Layer 3 of a small transformer language model trained on English Wikipedia (13 layers, counted from 0, width 128).
A neuron's activation on a vector x is SiLU(gate . x) times (in . x), where the dot is the dot product.
The model reads these tokens: "s" "\n\n" "N" "ational" " Team" "s" "\n\n" "-" " Sw" "itz" "er" "land" "\n\n"

The vector x that enters this layer's MLP at each token. A number n stands for (n - 128) times 0.015.
0 "s": 92, 148, 97, 139, 115, 201, 102, 138, 113, 147, 96, 186, 105, 80, 133, 131, 139, 137, 176, 119, 95, 144, 115, 83, 124, 80, 134, 112, 142, 134, 130, 63, 128, 161, 123, 130, 120, 160, 138, 119, 140, 132, 55, 223, 160, 95, 116, 162, 126, 146, 160, 143, 103, 138, 121, 111, 98, 142, 112, 179, 124, 120, 137, 101, 89, 126, 149, 115, 169, 149, 133, 126, 95, 181, 140, 158, 100, 106, 141, 102, 109, 124, 118, 126, 89, 129, 146, 104, 152, 156, 129, 103, 85, 137, 149, 134, 63, 106, 153, 49, 111, 136, 105, 117, 168, 116, 149, 147, 126, 113, 118, 83, 110, 74, 201, 106, 137, 54, 129, 127, 121, 169, 138, 112, 113, 169, 141, 139
1 "\n\n": 67, 112, 36, 109, 138, 116, 59, 116, 107, 146, 91, 135, 139, 111, 107, 128, 111, 154, 146, 146, 182, 119, 145, 157, 145, 95, 108, 100, 117, 120, 146, 99, 148, 168, 132, 117, 144, 132, 109, 171, 137, 108, 51, 154, 84, 133, 109, 139, 146, 135, 106, 113, 111, 171, 141, 105, 150, 152, 167, 146, 74, 143, 107, 147, 170, 129, 81, 129, 118, 196, 136, 110, 87, 128, 115, 142, 83, 94, 150, 129, 152, 146, 147, 112, 132, 128, 152, 148, 110, 126, 150, 115, 99, 134, 127, 163, 48, 123, 110, 117, 129, 147, 126, 112, 105, 59, 108, 84, 103, 178, 102, 189, 115, 115, 139, 132, 82, 96, 101, 64, 164, 145, 122, 207, 134, 166, 134, 142
2 "N": 96, 104, 75, 178, 127, 90, 97, 113, 113, 128, 114, 176, 141, 109, 126, 98, 130, 143, 128, 163, 83, 141, 178, 67, 122, 138, 86, 84, 124, 132, 97, 88, 93, 166, 120, 120, 145, 134, 112, 113, 83, 110, 138, 118, 230, 124, 112, 125, 169, 74, 149, 104, 109, 148, 133, 120, 188, 129, 162, 138, 99, 101, 161, 147, 162, 166, 154, 112, 122, 122, 126, 123, 132, 128, 120, 127, 109, 164, 113, 121, 112, 162, 110, 170, 99, 156, 169, 123, 146, 156, 99, 133, 28, 155, 99, 135, 84, 156, 171, 129, 133, 135, 118, 163, 167, 72, 131, 135, 149, 119, 127, 80, 143, 110, 171, 135, 75, 78, 155, 130, 140, 146, 152, 152, 85, 95, 168, 125
3 "ational": 167, 111, 121, 165, 207, 120, 126, 109, 104, 79, 104, 211, 151, 111, 106, 161, 133, 107, 204, 115, 120, 141, 107, 152, 107, 160, 130, 130, 152, 162, 88, 110, 102, 197, 164, 157, 106, 118, 167, 156, 152, 137, 95, 219, 105, 133, 138, 119, 144, 113, 138, 127, 80, 145, 129, 159, 97, 73, 117, 156, 77, 102, 141, 168, 156, 114, 156, 140, 90, 94, 130, 81, 110, 131, 107, 149, 117, 181, 122, 142, 146, 112, 135, 159, 84, 175, 193, 116, 104, 130, 122, 112, 120, 119, 139, 127, 69, 122, 155, 92, 147, 135, 122, 133, 144, 110, 163, 118, 142, 119, 136, 107, 109, 130, 139, 114, 135, 101, 142, 82, 157, 143, 140, 116, 98, 154, 110, 90
4 " Team": 129, 187, 74, 149, 155, 138, 128, 107, 148, 108, 132, 120, 161, 111, 114, 144, 88, 170, 106, 77, 137, 151, 143, 158, 159, 153, 120, 127, 174, 133, 108, 146, 125, 160, 142, 97, 131, 98, 123, 149, 142, 134, 98, 185, 142, 103, 159, 123, 208, 119, 121, 159, 102, 98, 162, 163, 115, 107, 124, 105, 114, 139, 139, 166, 207, 68, 180, 84, 110, 98, 189, 124, 146, 145, 97, 156, 141, 111, 145, 103, 93, 106, 190, 113, 97, 141, 164, 113, 98, 108, 138, 113, 121, 179, 150, 170, 80, 100, 163, 84, 139, 104, 138, 155, 103, 114, 124, 113, 105, 102, 122, 114, 133, 133, 134, 124, 110, 140, 142, 118, 133, 174, 153, 151, 81, 105, 173, 163
5 "s": 121, 164, 97, 159, 126, 203, 137, 119, 122, 133, 100, 152, 112, 65, 134, 142, 134, 154, 185, 142, 87, 107, 123, 68, 128, 106, 115, 101, 111, 128, 124, 102, 136, 150, 134, 116, 137, 131, 117, 118, 111, 112, 87, 186, 152, 105, 107, 182, 119, 153, 139, 146, 105, 104, 132, 98, 98, 148, 81, 142, 169, 117, 130, 109, 98, 112, 133, 128, 176, 113, 167, 130, 82, 169, 128, 158, 96, 115, 119, 112, 103, 106, 110, 165, 123, 135, 115, 118, 111, 122, 127, 124, 85, 130, 153, 124, 88, 132, 156, 34, 56, 132, 128, 126, 177, 130, 122, 148, 126, 128, 119, 91, 94, 122, 250, 103, 143, 22, 127, 137, 124, 168, 133, 122, 82, 169, 134, 133
6 "\n\n": 84, 113, 35, 113, 132, 115, 68, 130, 105, 155, 87, 120, 140, 120, 113, 123, 112, 127, 127, 163, 204, 127, 178, 152, 155, 85, 128, 98, 117, 133, 143, 103, 139, 162, 143, 105, 148, 116, 121, 176, 138, 114, 54, 151, 62, 115, 110, 124, 145, 160, 104, 113, 107, 138, 127, 112, 143, 143, 169, 145, 83, 137, 121, 137, 182, 126, 88, 137, 146, 202, 161, 122, 101, 141, 128, 169, 114, 103, 146, 122, 143, 147, 116, 109, 140, 134, 155, 131, 123, 127, 148, 140, 68, 122, 152, 139, 64, 125, 108, 104, 165, 165, 149, 108, 113, 81, 112, 104, 84, 189, 131, 168, 127, 136, 165, 154, 107, 95, 77, 55, 161, 147, 93, 184, 150, 157, 109, 147
7 "-": 117, 147, 56, 146, 134, 118, 140, 158, 118, 90, 137, 178, 156, 88, 142, 194, 124, 170, 165, 154, 165, 139, 107, 131, 173, 145, 109, 145, 159, 149, 133, 116, 139, 148, 154, 126, 116, 123, 107, 98, 106, 125, 116, 151, 167, 122, 109, 136, 142, 108, 144, 123, 112, 61, 87, 110, 168, 123, 112, 122, 90, 105, 138, 125, 167, 125, 170, 108, 135, 125, 246, 86, 102, 88, 126, 115, 113, 128, 132, 96, 127, 120, 144, 153, 100, 176, 122, 120, 136, 149, 104, 68, 70, 144, 143, 139, 95, 155, 166, 50, 117, 122, 118, 157, 179, 107, 151, 124, 109, 129, 114, 137, 135, 98, 140, 128, 90, 153, 160, 131, 175, 185, 171, 206, 129, 117, 132, 165
8 " Sw": 175, 176, 85, 178, 174, 120, 115, 88, 153, 153, 97, 169, 144, 101, 130, 159, 114, 119, 158, 122, 147, 125, 148, 80, 97, 103, 115, 117, 104, 109, 116, 133, 145, 117, 133, 154, 153, 132, 112, 135, 237, 149, 71, 133, 121, 140, 121, 137, 105, 98, 151, 84, 78, 107, 106, 166, 190, 88, 69, 129, 98, 119, 120, 94, 146, 117, 164, 64, 104, 144, 129, 175, 149, 157, 126, 160, 97, 151, 110, 98, 121, 78, 122, 113, 141, 154, 127, 133, 116, 106, 157, 87, 132, 145, 98, 152, 122, 168, 189, 131, 71, 118, 148, 149, 145, 110, 132, 132, 132, 124, 152, 133, 168, 112, 179, 146, 99, 99, 152, 104, 86, 153, 84, 164, 155, 108, 126, 122
9 "itz": 66, 120, 67, 134, 149, 150, 176, 72, 159, 119, 130, 134, 147, 85, 100, 68, 87, 141, 155, 164, 93, 104, 83, 161, 138, 102, 155, 98, 132, 110, 142, 71, 143, 102, 125, 124, 162, 140, 135, 144, 102, 126, 133, 159, 132, 97, 134, 141, 140, 89, 103, 167, 146, 66, 186, 152, 168, 193, 150, 124, 154, 136, 181, 110, 203, 163, 106, 133, 142, 123, 216, 136, 122, 94, 102, 141, 114, 129, 128, 114, 142, 134, 110, 160, 113, 149, 85, 93, 123, 151, 101, 138, 45, 116, 134, 105, 108, 72, 141, 117, 80, 121, 186, 83, 141, 95, 113, 99, 147, 168, 116, 127, 143, 96, 142, 127, 109, 125, 90, 176, 136, 153, 110, 143, 89, 97, 127, 152
10 "er": 88, 113, 79, 118, 141, 184, 115, 159, 142, 137, 141, 180, 76, 93, 187, 112, 131, 109, 166, 118, 100, 176, 64, 112, 139, 124, 123, 141, 82, 141, 92, 128, 135, 124, 150, 82, 186, 145, 143, 119, 93, 109, 98, 165, 184, 122, 137, 112, 153, 157, 151, 122, 122, 72, 151, 115, 168, 133, 91, 107, 141, 123, 126, 103, 134, 97, 150, 144, 112, 93, 170, 110, 135, 108, 183, 149, 137, 152, 144, 80, 78, 60, 154, 156, 110, 139, 107, 113, 81, 148, 122, 127, 120, 144, 100, 139, 62, 81, 166, 102, 132, 117, 117, 141, 140, 98, 136, 127, 110, 149, 82, 57, 118, 72, 177, 114, 108, 48, 80, 137, 166, 150, 145, 136, 104, 141, 147, 128
11 "land": 99, 133, 74, 163, 169, 204, 136, 79, 162, 138, 109, 198, 118, 97, 156, 120, 73, 164, 139, 139, 155, 111, 137, 126, 117, 127, 105, 118, 120, 88, 107, 113, 102, 137, 97, 123, 138, 92, 120, 129, 137, 156, 76, 203, 121, 116, 152, 129, 168, 111, 127, 148, 126, 96, 121, 180, 138, 119, 66, 114, 133, 114, 163, 80, 163, 134, 181, 132, 96, 80, 146, 154, 138, 126, 120, 151, 124, 186, 138, 135, 94, 108, 136, 121, 92, 194, 110, 136, 132, 137, 131, 112, 113, 171, 137, 138, 119, 102, 162, 90, 81, 113, 164, 127, 181, 120, 136, 82, 155, 143, 147, 116, 126, 126, 168, 180, 115, 37, 153, 139, 165, 202, 114, 114, 127, 128, 134, 138
12 "\n\n": 86, 119, 37, 117, 131, 114, 73, 129, 112, 153, 96, 123, 153, 125, 110, 125, 104, 128, 133, 156, 209, 121, 182, 139, 153, 79, 126, 110, 117, 126, 139, 89, 139, 161, 152, 108, 154, 113, 110, 180, 138, 124, 57, 144, 65, 110, 104, 114, 142, 162, 102, 115, 108, 140, 121, 107, 141, 130, 165, 142, 85, 139, 116, 142, 194, 126, 95, 141, 149, 197, 176, 123, 107, 140, 125, 172, 113, 111, 144, 116, 141, 149, 110, 110, 144, 140, 144, 134, 119, 131, 144, 142, 70, 116, 145, 133, 67, 126, 106, 100, 157, 169, 147, 106, 111, 86, 114, 103, 82, 187, 119, 165, 125, 137, 171, 163, 109, 84, 81, 56, 158, 134, 99, 191, 150, 154, 116, 141

Each question shows the input weights of one neuron of the MLP. A number n stands for (n - 128) times 0.0085.

n259 gate: 160, 129, 158, 135, 176, 56, 103, 105, 127, 127, 119, 96, 110, 144, 132, 130, 156, 112, 130, 118, 168, 112, 115, 117, 161, 111, 140, 93, 158, 113, 110, 136, 119, 151, 129, 107, 98, 112, 85, 163, 135, 146, 115, 129, 98, 129, 110, 133, 114, 140, 111, 117, 161, 132, 149, 138, 125, 123, 127, 48, 98, 158, 111, 146, 147, 114, 80, 149, 116, 123, 130, 164, 138, 163, 142, 113, 125, 132, 183, 132, 114, 121, 100, 155, 135, 128, 162, 127, 100, 111, 152, 106, 162, 70, 170, 110, 120, 130, 163, 106, 78, 87, 117, 144, 128, 105, 162, 135, 164, 183, 137, 118, 115, 152, 110, 147, 161, 150, 111, 148, 71, 158, 103, 138, 87, 144, 149, 118
n259 in: 123, 132, 94, 147, 86, 160, 181, 140, 149, 179, 142, 115, 160, 145, 125, 136, 108, 134, 131, 134, 99, 154, 141, 138, 94, 122, 124, 177, 137, 137, 121, 108, 97, 115, 117, 156, 117, 105, 151, 71, 104, 145, 172, 131, 114, 128, 118, 136, 101, 136, 127, 128, 104, 139, 119, 132, 129, 135, 123, 171, 173, 122, 105, 151, 108, 122, 153, 90, 145, 77, 113, 132, 90, 119, 108, 140, 128, 90, 94, 112, 121, 145, 143, 102, 129, 128, 113, 125, 172, 139, 132, 102, 73, 153, 100, 145, 151, 94, 120, 166, 171, 98, 151, 96, 153, 149, 102, 118, 106, 137, 137, 124, 129, 113, 104, 94, 104, 123, 139, 135, 173, 105, 146, 139, 164, 118, 109, 175
On which token does it fire most? 10 "er"

n243 gate: 118, 138, 179, 111, 120, 92, 160, 121, 101, 99, 132, 75, 200, 111, 179, 86, 122, 76, 100, 101, 147, 169, 140, 131, 99, 114, 68, 156, 114, 54, 168, 91, 114, 79, 167, 175, 120, 80, 136, 146, 134, 178, 141, 102, 134, 113, 130, 143, 197, 113, 136, 126, 115, 130, 139, 75, 131, 175, 135, 131, 125, 98, 83, 158, 126, 105, 87, 128, 142, 105, 141, 99, 138, 123, 98, 115, 108, 133, 143, 115, 136, 188, 94, 125, 114, 145, 134, 181, 110, 142, 86, 124, 138, 133, 109, 122, 101, 82, 131, 145, 106, 158, 141, 109, 125, 108, 159, 110, 118, 174, 134, 128, 126, 166, 118, 135, 142, 129, 128, 145, 125, 162, 155, 143, 133, 125, 147, 104
n243 in: 131, 134, 139, 138, 136, 96, 164, 190, 118, 105, 121, 131, 149, 151, 114, 139, 78, 89, 68, 154, 153, 207, 159, 135, 125, 158, 136, 106, 119, 110, 97, 135, 99, 86, 175, 111, 167, 126, 124, 102, 115, 138, 94, 158, 145, 125, 107, 160, 130, 157, 101, 192, 154, 150, 142, 128, 116, 122, 139, 146, 116, 159, 165, 114, 141, 152, 84, 128, 126, 82, 173, 154, 100, 120, 150, 132, 144, 181, 131, 134, 136, 110, 110, 116, 155, 117, 106, 137, 100, 158, 141, 120, 110, 170, 113, 137, 119, 130, 75, 138, 143, 135, 183, 116, 98, 130, 136, 168, 152, 124, 99, 127, 133, 78, 200, 174, 133, 144, 137, 92, 159, 120, 127, 169, 176, 111, 163, 133
On which token does it fire most? 12 "\n\n"

n303 gate: 141, 113, 98, 146, 114, 128, 118, 136, 114, 126, 113, 137, 156, 144, 139, 148, 165, 134, 164, 120, 114, 151, 137, 125, 109, 61, 132, 132, 150, 132, 136, 148, 125, 129, 144, 113, 165, 119, 123, 124, 134, 134, 93, 101, 116, 153, 138, 125, 129, 171, 98, 146, 111, 175, 146, 100, 126, 134, 134, 138, 174, 120, 71, 108, 136, 88, 129, 127, 145, 115, 85, 132, 94, 126, 165, 135, 129, 165, 126, 124, 103, 143, 125, 115, 137, 178, 127, 149, 126, 93, 99, 130, 145, 147, 128, 160, 120, 78, 106, 94, 102, 123, 115, 119, 129, 180, 146, 127, 145, 138, 122, 167, 117, 118, 113, 134, 156, 87, 106, 131, 127, 170, 101, 84, 159, 119, 83, 109
n303 in: 130, 173, 161, 144, 132, 108, 149, 124, 151, 127, 159, 151, 94, 148, 93, 109, 114, 134, 156, 118, 111, 125, 133, 125, 125, 84, 136, 144, 99, 167, 84, 133, 118, 123, 152, 134, 170, 171, 156, 171, 153, 94, 148, 113, 138, 136, 115, 101, 82, 107, 150, 93, 107, 137, 174, 150, 101, 125, 150, 159, 161, 113, 157, 146, 102, 127, 137, 151, 172, 112, 79, 158, 101, 186, 135, 116, 149, 116, 98, 152, 129, 154, 98, 111, 100, 134, 133, 133, 160, 167, 119, 139, 99, 108, 152, 111, 78, 153, 147, 107, 116, 103, 129, 173, 144, 132, 144, 114, 111, 104, 132, 128, 139, 117, 129, 71, 170, 137, 140, 104, 149, 120, 137, 140, 109, 117, 108, 124
On which two tokens does it fire most, strongest first? 0 "s", 5 "s"

n52 gate: 125, 109, 132, 148, 170, 111, 120, 129, 162, 127, 101, 140, 148, 98, 122, 110, 138, 134, 60, 162, 152, 129, 139, 142, 118, 111, 159, 142, 143, 105, 115, 103, 112, 90, 120, 153, 94, 81, 128, 136, 156, 116, 114, 102, 147, 163, 140, 160, 169, 167, 130, 76, 154, 157, 106, 132, 163, 112, 114, 145, 130, 137, 140, 126, 109, 163, 119, 143, 132, 115, 159, 155, 140, 81, 94, 155, 113, 152, 106, 108, 147, 106, 145, 115, 140, 124, 129, 126, 103, 109, 79, 139, 111, 183, 144, 141, 72, 153, 119, 164, 134, 127, 96, 121, 80, 111, 110, 150, 129, 110, 124, 172, 78, 115, 76, 98, 138, 151, 128, 127, 146, 138, 127, 146, 152, 132, 143, 131
n52 in: 170, 117, 151, 139, 140, 136, 115, 130, 131, 103, 141, 148, 135, 102, 120, 133, 120, 124, 112, 141, 127, 119, 117, 107, 129, 111, 150, 127, 111, 71, 122, 124, 115, 97, 153, 201, 127, 140, 124, 117, 158, 99, 136, 81, 131, 125, 136, 129, 130, 95, 149, 88, 128, 129, 130, 130, 129, 90, 114, 119, 129, 151, 120, 127, 118, 132, 109, 144, 139, 140, 153, 143, 179, 132, 161, 115, 107, 114, 84, 112, 122, 113, 110, 101, 113, 118, 137, 120, 83, 99, 101, 124, 117, 155, 157, 152, 82, 134, 103, 112, 150, 70, 120, 96, 133, 130, 139, 128, 118, 81, 111, 206, 129, 70, 118, 144, 155, 149, 113, 159, 119, 110, 125, 172, 146, 119, 150, 133
On which token does it fire most? 8 " Sw"

n264 gate: 137, 138, 127, 160, 130, 102, 151, 116, 155, 133, 113, 130, 141, 101, 129, 125, 116, 111, 152, 102, 102, 127, 162, 155, 121, 79, 111, 107, 152, 172, 152, 120, 115, 100, 114, 97, 125, 129, 152, 184, 147, 129, 137, 142, 137, 161, 136, 113, 131, 127, 101, 105, 91, 96, 121, 94, 149, 138, 106, 68, 125, 136, 113, 132, 87, 96, 146, 194, 102, 96, 129, 94, 120, 153, 73, 157, 134, 125, 136, 152, 123, 168, 74, 134, 139, 132, 106, 188, 111, 110, 113, 150, 112, 137, 111, 97, 140, 135, 131, 143, 100, 131, 151, 106, 147, 146, 118, 92, 131, 122, 131, 122, 116, 100, 139, 134, 115, 138, 156, 135, 125, 148, 120, 144, 109, 129, 108, 145
n264 in: 92, 126, 141, 138, 150, 168, 123, 165, 145, 100, 163, 174, 136, 158, 125, 86, 129, 118, 87, 132, 117, 132, 109, 127, 135, 132, 121, 158, 113, 99, 107, 120, 165, 159, 103, 100, 180, 144, 108, 125, 85, 131, 105, 124, 105, 148, 94, 140, 134, 100, 159, 150, 151, 104, 160, 137, 138, 132, 87, 150, 118, 171, 147, 108, 170, 123, 126, 101, 147, 135, 103, 160, 111, 121, 145, 107, 127, 134, 119, 132, 127, 134, 134, 112, 140, 157, 155, 98, 174, 119, 160, 113, 119, 118, 150, 148, 148, 151, 137, 129, 113, 98, 149, 122, 134, 130, 135, 149, 118, 128, 70, 150, 109, 148, 131, 182, 167, 88, 92, 147, 125, 100, 94, 104, 146, 113, 146, 130
On which two tokens does it fire most, strongest first? 11 "land", 9 "itz"

n268 gate: 153, 102, 155, 183, 101, 112, 149, 131, 149, 135, 129, 167, 144, 141, 130, 125, 164, 177, 139, 123, 150, 117, 112, 71, 154, 96, 120, 79, 119, 127, 116, 148, 96, 123, 96, 105, 115, 167, 120, 107, 92, 163, 175, 101, 173, 175, 95, 90, 122, 130, 119, 113, 162, 113, 156, 92, 118, 146, 164, 147, 151, 130, 141, 101, 141, 117, 88, 118, 137, 88, 166, 95, 128, 128, 63, 130, 118, 123, 81, 128, 126, 192, 147, 112, 142, 102, 129, 130, 98, 131, 123, 139, 137, 69, 133, 139, 137, 153, 131, 136, 131, 119, 139, 157, 168, 154, 128, 121, 118, 130, 110, 148, 107, 133, 112, 137, 83, 113, 102, 115, 110, 76, 117, 121, 147, 81, 99, 130
n268 in: 112, 115, 86, 115, 108, 101, 131, 105, 136, 135, 96, 88, 142, 96, 155, 109, 142, 110, 127, 93, 118, 145, 132, 71, 120, 156, 176, 108, 154, 116, 118, 131, 186, 153, 112, 111, 120, 124, 122, 67, 155, 100, 109, 133, 108, 129, 146, 132, 117, 181, 107, 195, 147, 123, 99, 147, 154, 148, 167, 120, 148, 105, 123, 133, 76, 138, 144, 112, 118, 121, 114, 119, 144, 132, 99, 150, 105, 172, 147, 120, 158, 114, 155, 115, 117, 143, 143, 134, 123, 164, 137, 89, 138, 146, 113, 122, 129, 144, 129, 126, 138, 123, 161, 132, 140, 136, 111, 144, 138, 117, 158, 135, 108, 139, 109, 145, 145, 122, 112, 165, 122, 155, 127, 133, 136, 134, 160, 99
On which token does it fire most? 12 "\n\n"

n119 gate: 156, 110, 126, 109, 110, 120, 151, 183, 170, 101, 101, 91, 149, 179, 118, 174, 184, 80, 105, 115, 126, 123, 107, 147, 118, 124, 110, 153, 131, 101, 101, 165, 89, 132, 155, 109, 162, 132, 126, 113, 96, 131, 125, 142, 136, 131, 145, 116, 140, 126, 106, 112, 131, 112, 146, 159, 99, 168, 121, 123, 160, 129, 110, 145, 135, 182, 111, 117, 142, 151, 149, 120, 170, 95, 112, 126, 169, 158, 152, 99, 135, 111, 94, 127, 147, 202, 138, 145, 84, 137, 170, 145, 97, 160, 135, 123, 114, 140, 133, 144, 129, 99, 138, 98, 124, 167, 102, 128, 94, 174, 139, 166, 168, 160, 108, 127, 110, 130, 113, 114, 142, 139, 146, 129, 114, 156, 95, 127
n119 in: 142, 122, 114, 123, 132, 112, 130, 149, 140, 138, 120, 115, 108, 120, 124, 132, 166, 159, 126, 138, 141, 91, 136, 97, 136, 111, 139, 160, 108, 152, 136, 144, 88, 170, 165, 101, 165, 134, 134, 93, 152, 93, 148, 142, 113, 98, 103, 81, 155, 166, 111, 131, 155, 93, 105, 130, 94, 132, 156, 153, 121, 136, 151, 98, 108, 152, 109, 144, 139, 134, 122, 166, 114, 101, 62, 131, 113, 154, 110, 156, 159, 84, 135, 98, 133, 143, 126, 109, 149, 116, 176, 165, 116, 127, 114, 105, 115, 86, 121, 164, 138, 97, 128, 127, 145, 138, 96, 140, 102, 140, 165, 121, 115, 163, 92, 120, 152, 123, 140, 126, 162, 137, 131, 166, 113, 152, 134, 146
Its three highest activations, in order, are on tokens 6 "\n\n", 12 "\n\n", 8 " Sw"

n47 gate: 119, 130, 153, 130, 115, 116, 181, 153, 121, 113, 124, 157, 217, 136, 107, 109, 115, 92, 114, 114, 138, 141, 61, 106, 102, 56, 114, 137, 146, 90, 137, 166, 132, 129, 142, 131, 117, 111, 185, 117, 110, 164, 94, 115, 154, 159, 122, 141, 145, 132, 69, 134, 102, 156, 158, 106, 146, 70, 98, 115, 173, 132, 115, 148, 146, 159, 120, 99, 130, 126, 145, 112, 134, 150, 123, 94, 138, 148, 156, 97, 126, 119, 111, 46, 120, 115, 127, 160, 147, 148, 139, 115, 176, 100, 117, 183, 93, 82, 153, 165, 170, 110, 113, 158, 135, 134, 161, 149, 106, 161, 126, 107, 155, 116, 155, 140, 170, 99, 108, 155, 118, 94, 104, 157, 139, 77, 125, 100
n47 in: 130, 181, 89, 130, 125, 169, 104, 129, 140, 124, 109, 126, 111, 145, 122, 109, 96, 148, 97, 180, 106, 133, 109, 148, 131, 150, 135, 151, 141, 175, 172, 137, 135, 57, 148, 149, 139, 158, 113, 144, 122, 158, 137, 180, 111, 148, 161, 109, 129, 121, 144, 143, 153, 155, 160, 132, 116, 127, 106, 138, 143, 160, 113, 148, 136, 143, 144, 131, 75, 127, 141, 94, 108, 120, 127, 149, 112, 160, 138, 146, 110, 124, 155, 210, 144, 135, 132, 134, 118, 103, 154, 120, 104, 152, 129, 136, 149, 154, 153, 140, 145, 129, 154, 121, 117, 141, 131, 102, 150, 88, 116, 96, 121, 184, 117, 121, 83, 139, 164, 85, 139, 125, 152, 113, 121, 96, 102, 120
On which token does it fire most? 4 " Team"

n97 gate: 147, 107, 192, 114, 149, 115, 99, 139, 140, 121, 127, 102, 140, 132, 135, 133, 131, 113, 97, 114, 122, 151, 147, 108, 134, 119, 123, 123, 106, 113, 129, 126, 105, 127, 173, 140, 96, 120, 102, 115, 136, 129, 131, 145, 106, 112, 141, 127, 133, 136, 134, 88, 131, 125, 152, 141, 137, 133, 132, 132, 115, 100, 119, 107, 163, 95, 109, 92, 98, 133, 133, 148, 147, 153, 146, 103, 173, 137, 112, 170, 132, 133, 144, 106, 92, 118, 143, 87, 153, 106, 124, 127, 116, 96, 117, 136, 107, 146, 84, 116, 112, 163, 100, 152, 106, 103, 113, 131, 138, 141, 155, 165, 121, 109, 86, 113, 119, 125, 120, 129, 87, 110, 166, 94, 123, 107, 115, 186
n97 in: 131, 75, 149, 119, 113, 144, 91, 121, 123, 132, 114, 147, 135, 129, 158, 124, 120, 117, 136, 116, 139, 142, 137, 124, 120, 127, 103, 126, 98, 140, 105, 112, 141, 131, 124, 144, 124, 116, 119, 122, 139, 142, 144, 138, 103, 100, 153, 159, 139, 106, 145, 97, 139, 104, 132, 82, 154, 127, 140, 118, 127, 144, 157, 125, 142, 110, 157, 107, 103, 178, 110, 141, 140, 132, 143, 138, 167, 136, 113, 151, 158, 143, 176, 167, 118, 108, 153, 50, 158, 85, 135, 131, 135, 142, 129, 119, 125, 111, 73, 108, 125, 163, 101, 130, 108, 111, 133, 155, 129, 133, 157, 153, 131, 106, 96, 88, 93, 111, 115, 138, 121, 144, 165, 58, 140, 96, 77, 151
Its three highest activations, in order, are on tokens 5 "s", 7 "-", 9 "itz"

n125 gate: 160, 132, 138, 118, 133, 107, 150, 147, 147, 84, 137, 133, 178, 104, 121, 146, 115, 166, 185, 128, 103, 89, 83, 145, 122, 83, 127, 124, 130, 156, 165, 133, 172, 147, 98, 139, 154, 151, 133, 132, 132, 123, 93, 117, 153, 158, 126, 72, 129, 81, 142, 122, 102, 135, 158, 135, 141, 166, 121, 88, 146, 83, 120, 106, 104, 155, 133, 137, 152, 123, 108, 122, 104, 124, 102, 130, 115, 128, 159, 171, 163, 111, 126, 115, 169, 122, 135, 143, 132, 108, 146, 125, 116, 56, 115, 145, 132, 169, 94, 181, 91, 124, 123, 148, 141, 138, 140, 140, 126, 122, 132, 190, 157, 83, 136, 156, 126, 113, 135, 158, 168, 146, 139, 108, 92, 112, 108, 146
n125 in: 95, 172, 146, 121, 129, 138, 127, 136, 137, 113, 135, 135, 144, 127, 102, 91, 144, 145, 100, 147, 116, 144, 92, 133, 82, 151, 104, 113, 161, 176, 121, 140, 149, 134, 129, 120, 115, 125, 131, 117, 123, 135, 115, 132, 128, 108, 119, 130, 102, 156, 172, 150, 133, 73, 133, 118, 145, 121, 127, 137, 152, 163, 121, 112, 96, 141, 174, 109, 97, 149, 161, 116, 141, 107, 124, 140, 82, 135, 113, 135, 136, 156, 124, 133, 117, 167, 93, 110, 140, 93, 119, 120, 156, 122, 103, 149, 136, 113, 144, 102, 138, 116, 101, 93, 116, 111, 87, 117, 129, 119, 97, 129, 147, 152, 99, 104, 109, 162, 150, 86, 68, 100, 101, 110, 131, 84, 120, 157
On which token does it fire most? 9 "itz"

n297 gate: 177, 111, 109, 126, 104, 130, 122, 138, 122, 131, 127, 79, 143, 120, 123, 103, 108, 130, 105, 128, 155, 131, 161, 141, 121, 106, 109, 88, 168, 187, 146, 137, 133, 80, 125, 116, 92, 117, 127, 122, 108, 93, 137, 164, 90, 88, 125, 127, 124, 135, 124, 117, 155, 116, 154, 161, 160, 177, 120, 132, 151, 154, 120, 116, 100, 146, 99, 131, 124, 121, 129, 99, 91, 93, 108, 131, 133, 156, 145, 129, 127, 94, 120, 158, 99, 146, 138, 132, 115, 121, 112, 151, 137, 95, 115, 130, 131, 91, 153, 97, 141, 150, 156, 124, 88, 126, 114, 125, 146, 152, 122, 166, 163, 138, 121, 157, 119, 111, 162, 87, 139, 74, 149, 109, 124, 148, 139, 177
n297 in: 151, 111, 122, 76, 90, 115, 112, 111, 126, 166, 130, 126, 162, 110, 71, 61, 101, 149, 123, 131, 180, 127, 138, 145, 94, 85, 114, 140, 162, 142, 139, 103, 120, 99, 138, 118, 126, 112, 158, 134, 159, 113, 149, 168, 119, 69, 133, 111, 119, 125, 118, 134, 153, 113, 122, 126, 152, 196, 111, 118, 141, 144, 120, 130, 109, 135, 124, 115, 127, 138, 152, 114, 105, 83, 122, 130, 83, 139, 138, 107, 130, 97, 109, 160, 141, 165, 174, 97, 115, 135, 121, 155, 130, 132, 79, 120, 115, 57, 169, 138, 133, 157, 126, 151, 120, 99, 126, 127, 115, 102, 89, 162, 143, 199, 138, 144, 126, 118, 156, 70, 140, 94, 165, 116, 102, 161, 117, 150
On which token does it fire most, and how strongly? 6 "\n\n", at about 2.9

n271 gate: 126, 131, 119, 129, 182, 110, 157, 128, 142, 117, 165, 120, 148, 159, 127, 137, 149, 133, 111, 119, 97, 111, 169, 149, 158, 97, 86, 138, 190, 119, 154, 171, 116, 114, 151, 87, 169, 144, 126, 145, 132, 147, 123, 106, 139, 129, 135, 138, 118, 127, 132, 111, 123, 129, 154, 130, 120, 150, 124, 101, 153, 124, 62, 132, 109, 107, 113, 152, 142, 150, 99, 131, 115, 131, 98, 133, 127, 85, 115, 178, 172, 78, 142, 142, 111, 145, 131, 59, 176, 162, 106, 149, 86, 125, 109, 158, 120, 111, 100, 135, 101, 123, 142, 157, 137, 190, 96, 94, 145, 81, 112, 150, 92, 164, 163, 162, 121, 152, 124, 139, 142, 147, 135, 148, 103, 147, 110, 150
n271 in: 157, 129, 152, 150, 111, 135, 97, 134, 88, 143, 99, 164, 85, 113, 147, 95, 120, 114, 112, 128, 206, 103, 112, 131, 155, 115, 158, 143, 126, 108, 132, 155, 105, 115, 141, 129, 121, 134, 161, 110, 120, 127, 180, 155, 148, 161, 142, 146, 137, 109, 115, 136, 129, 123, 105, 126, 105, 143, 114, 168, 93, 89, 159, 148, 144, 133, 102, 118, 112, 128, 121, 110, 99, 159, 130, 121, 149, 108, 89, 106, 135, 114, 156, 147, 97, 127, 138, 153, 56, 122, 118, 172, 113, 130, 115, 100, 124, 120, 149, 102, 87, 123, 128, 105, 138, 99, 161, 77, 134, 114, 132, 153, 119, 143, 103, 63, 119, 117, 123, 118, 129, 117, 129, 122, 146, 87, 153, 118
On which token does it fire most? 8 " Sw"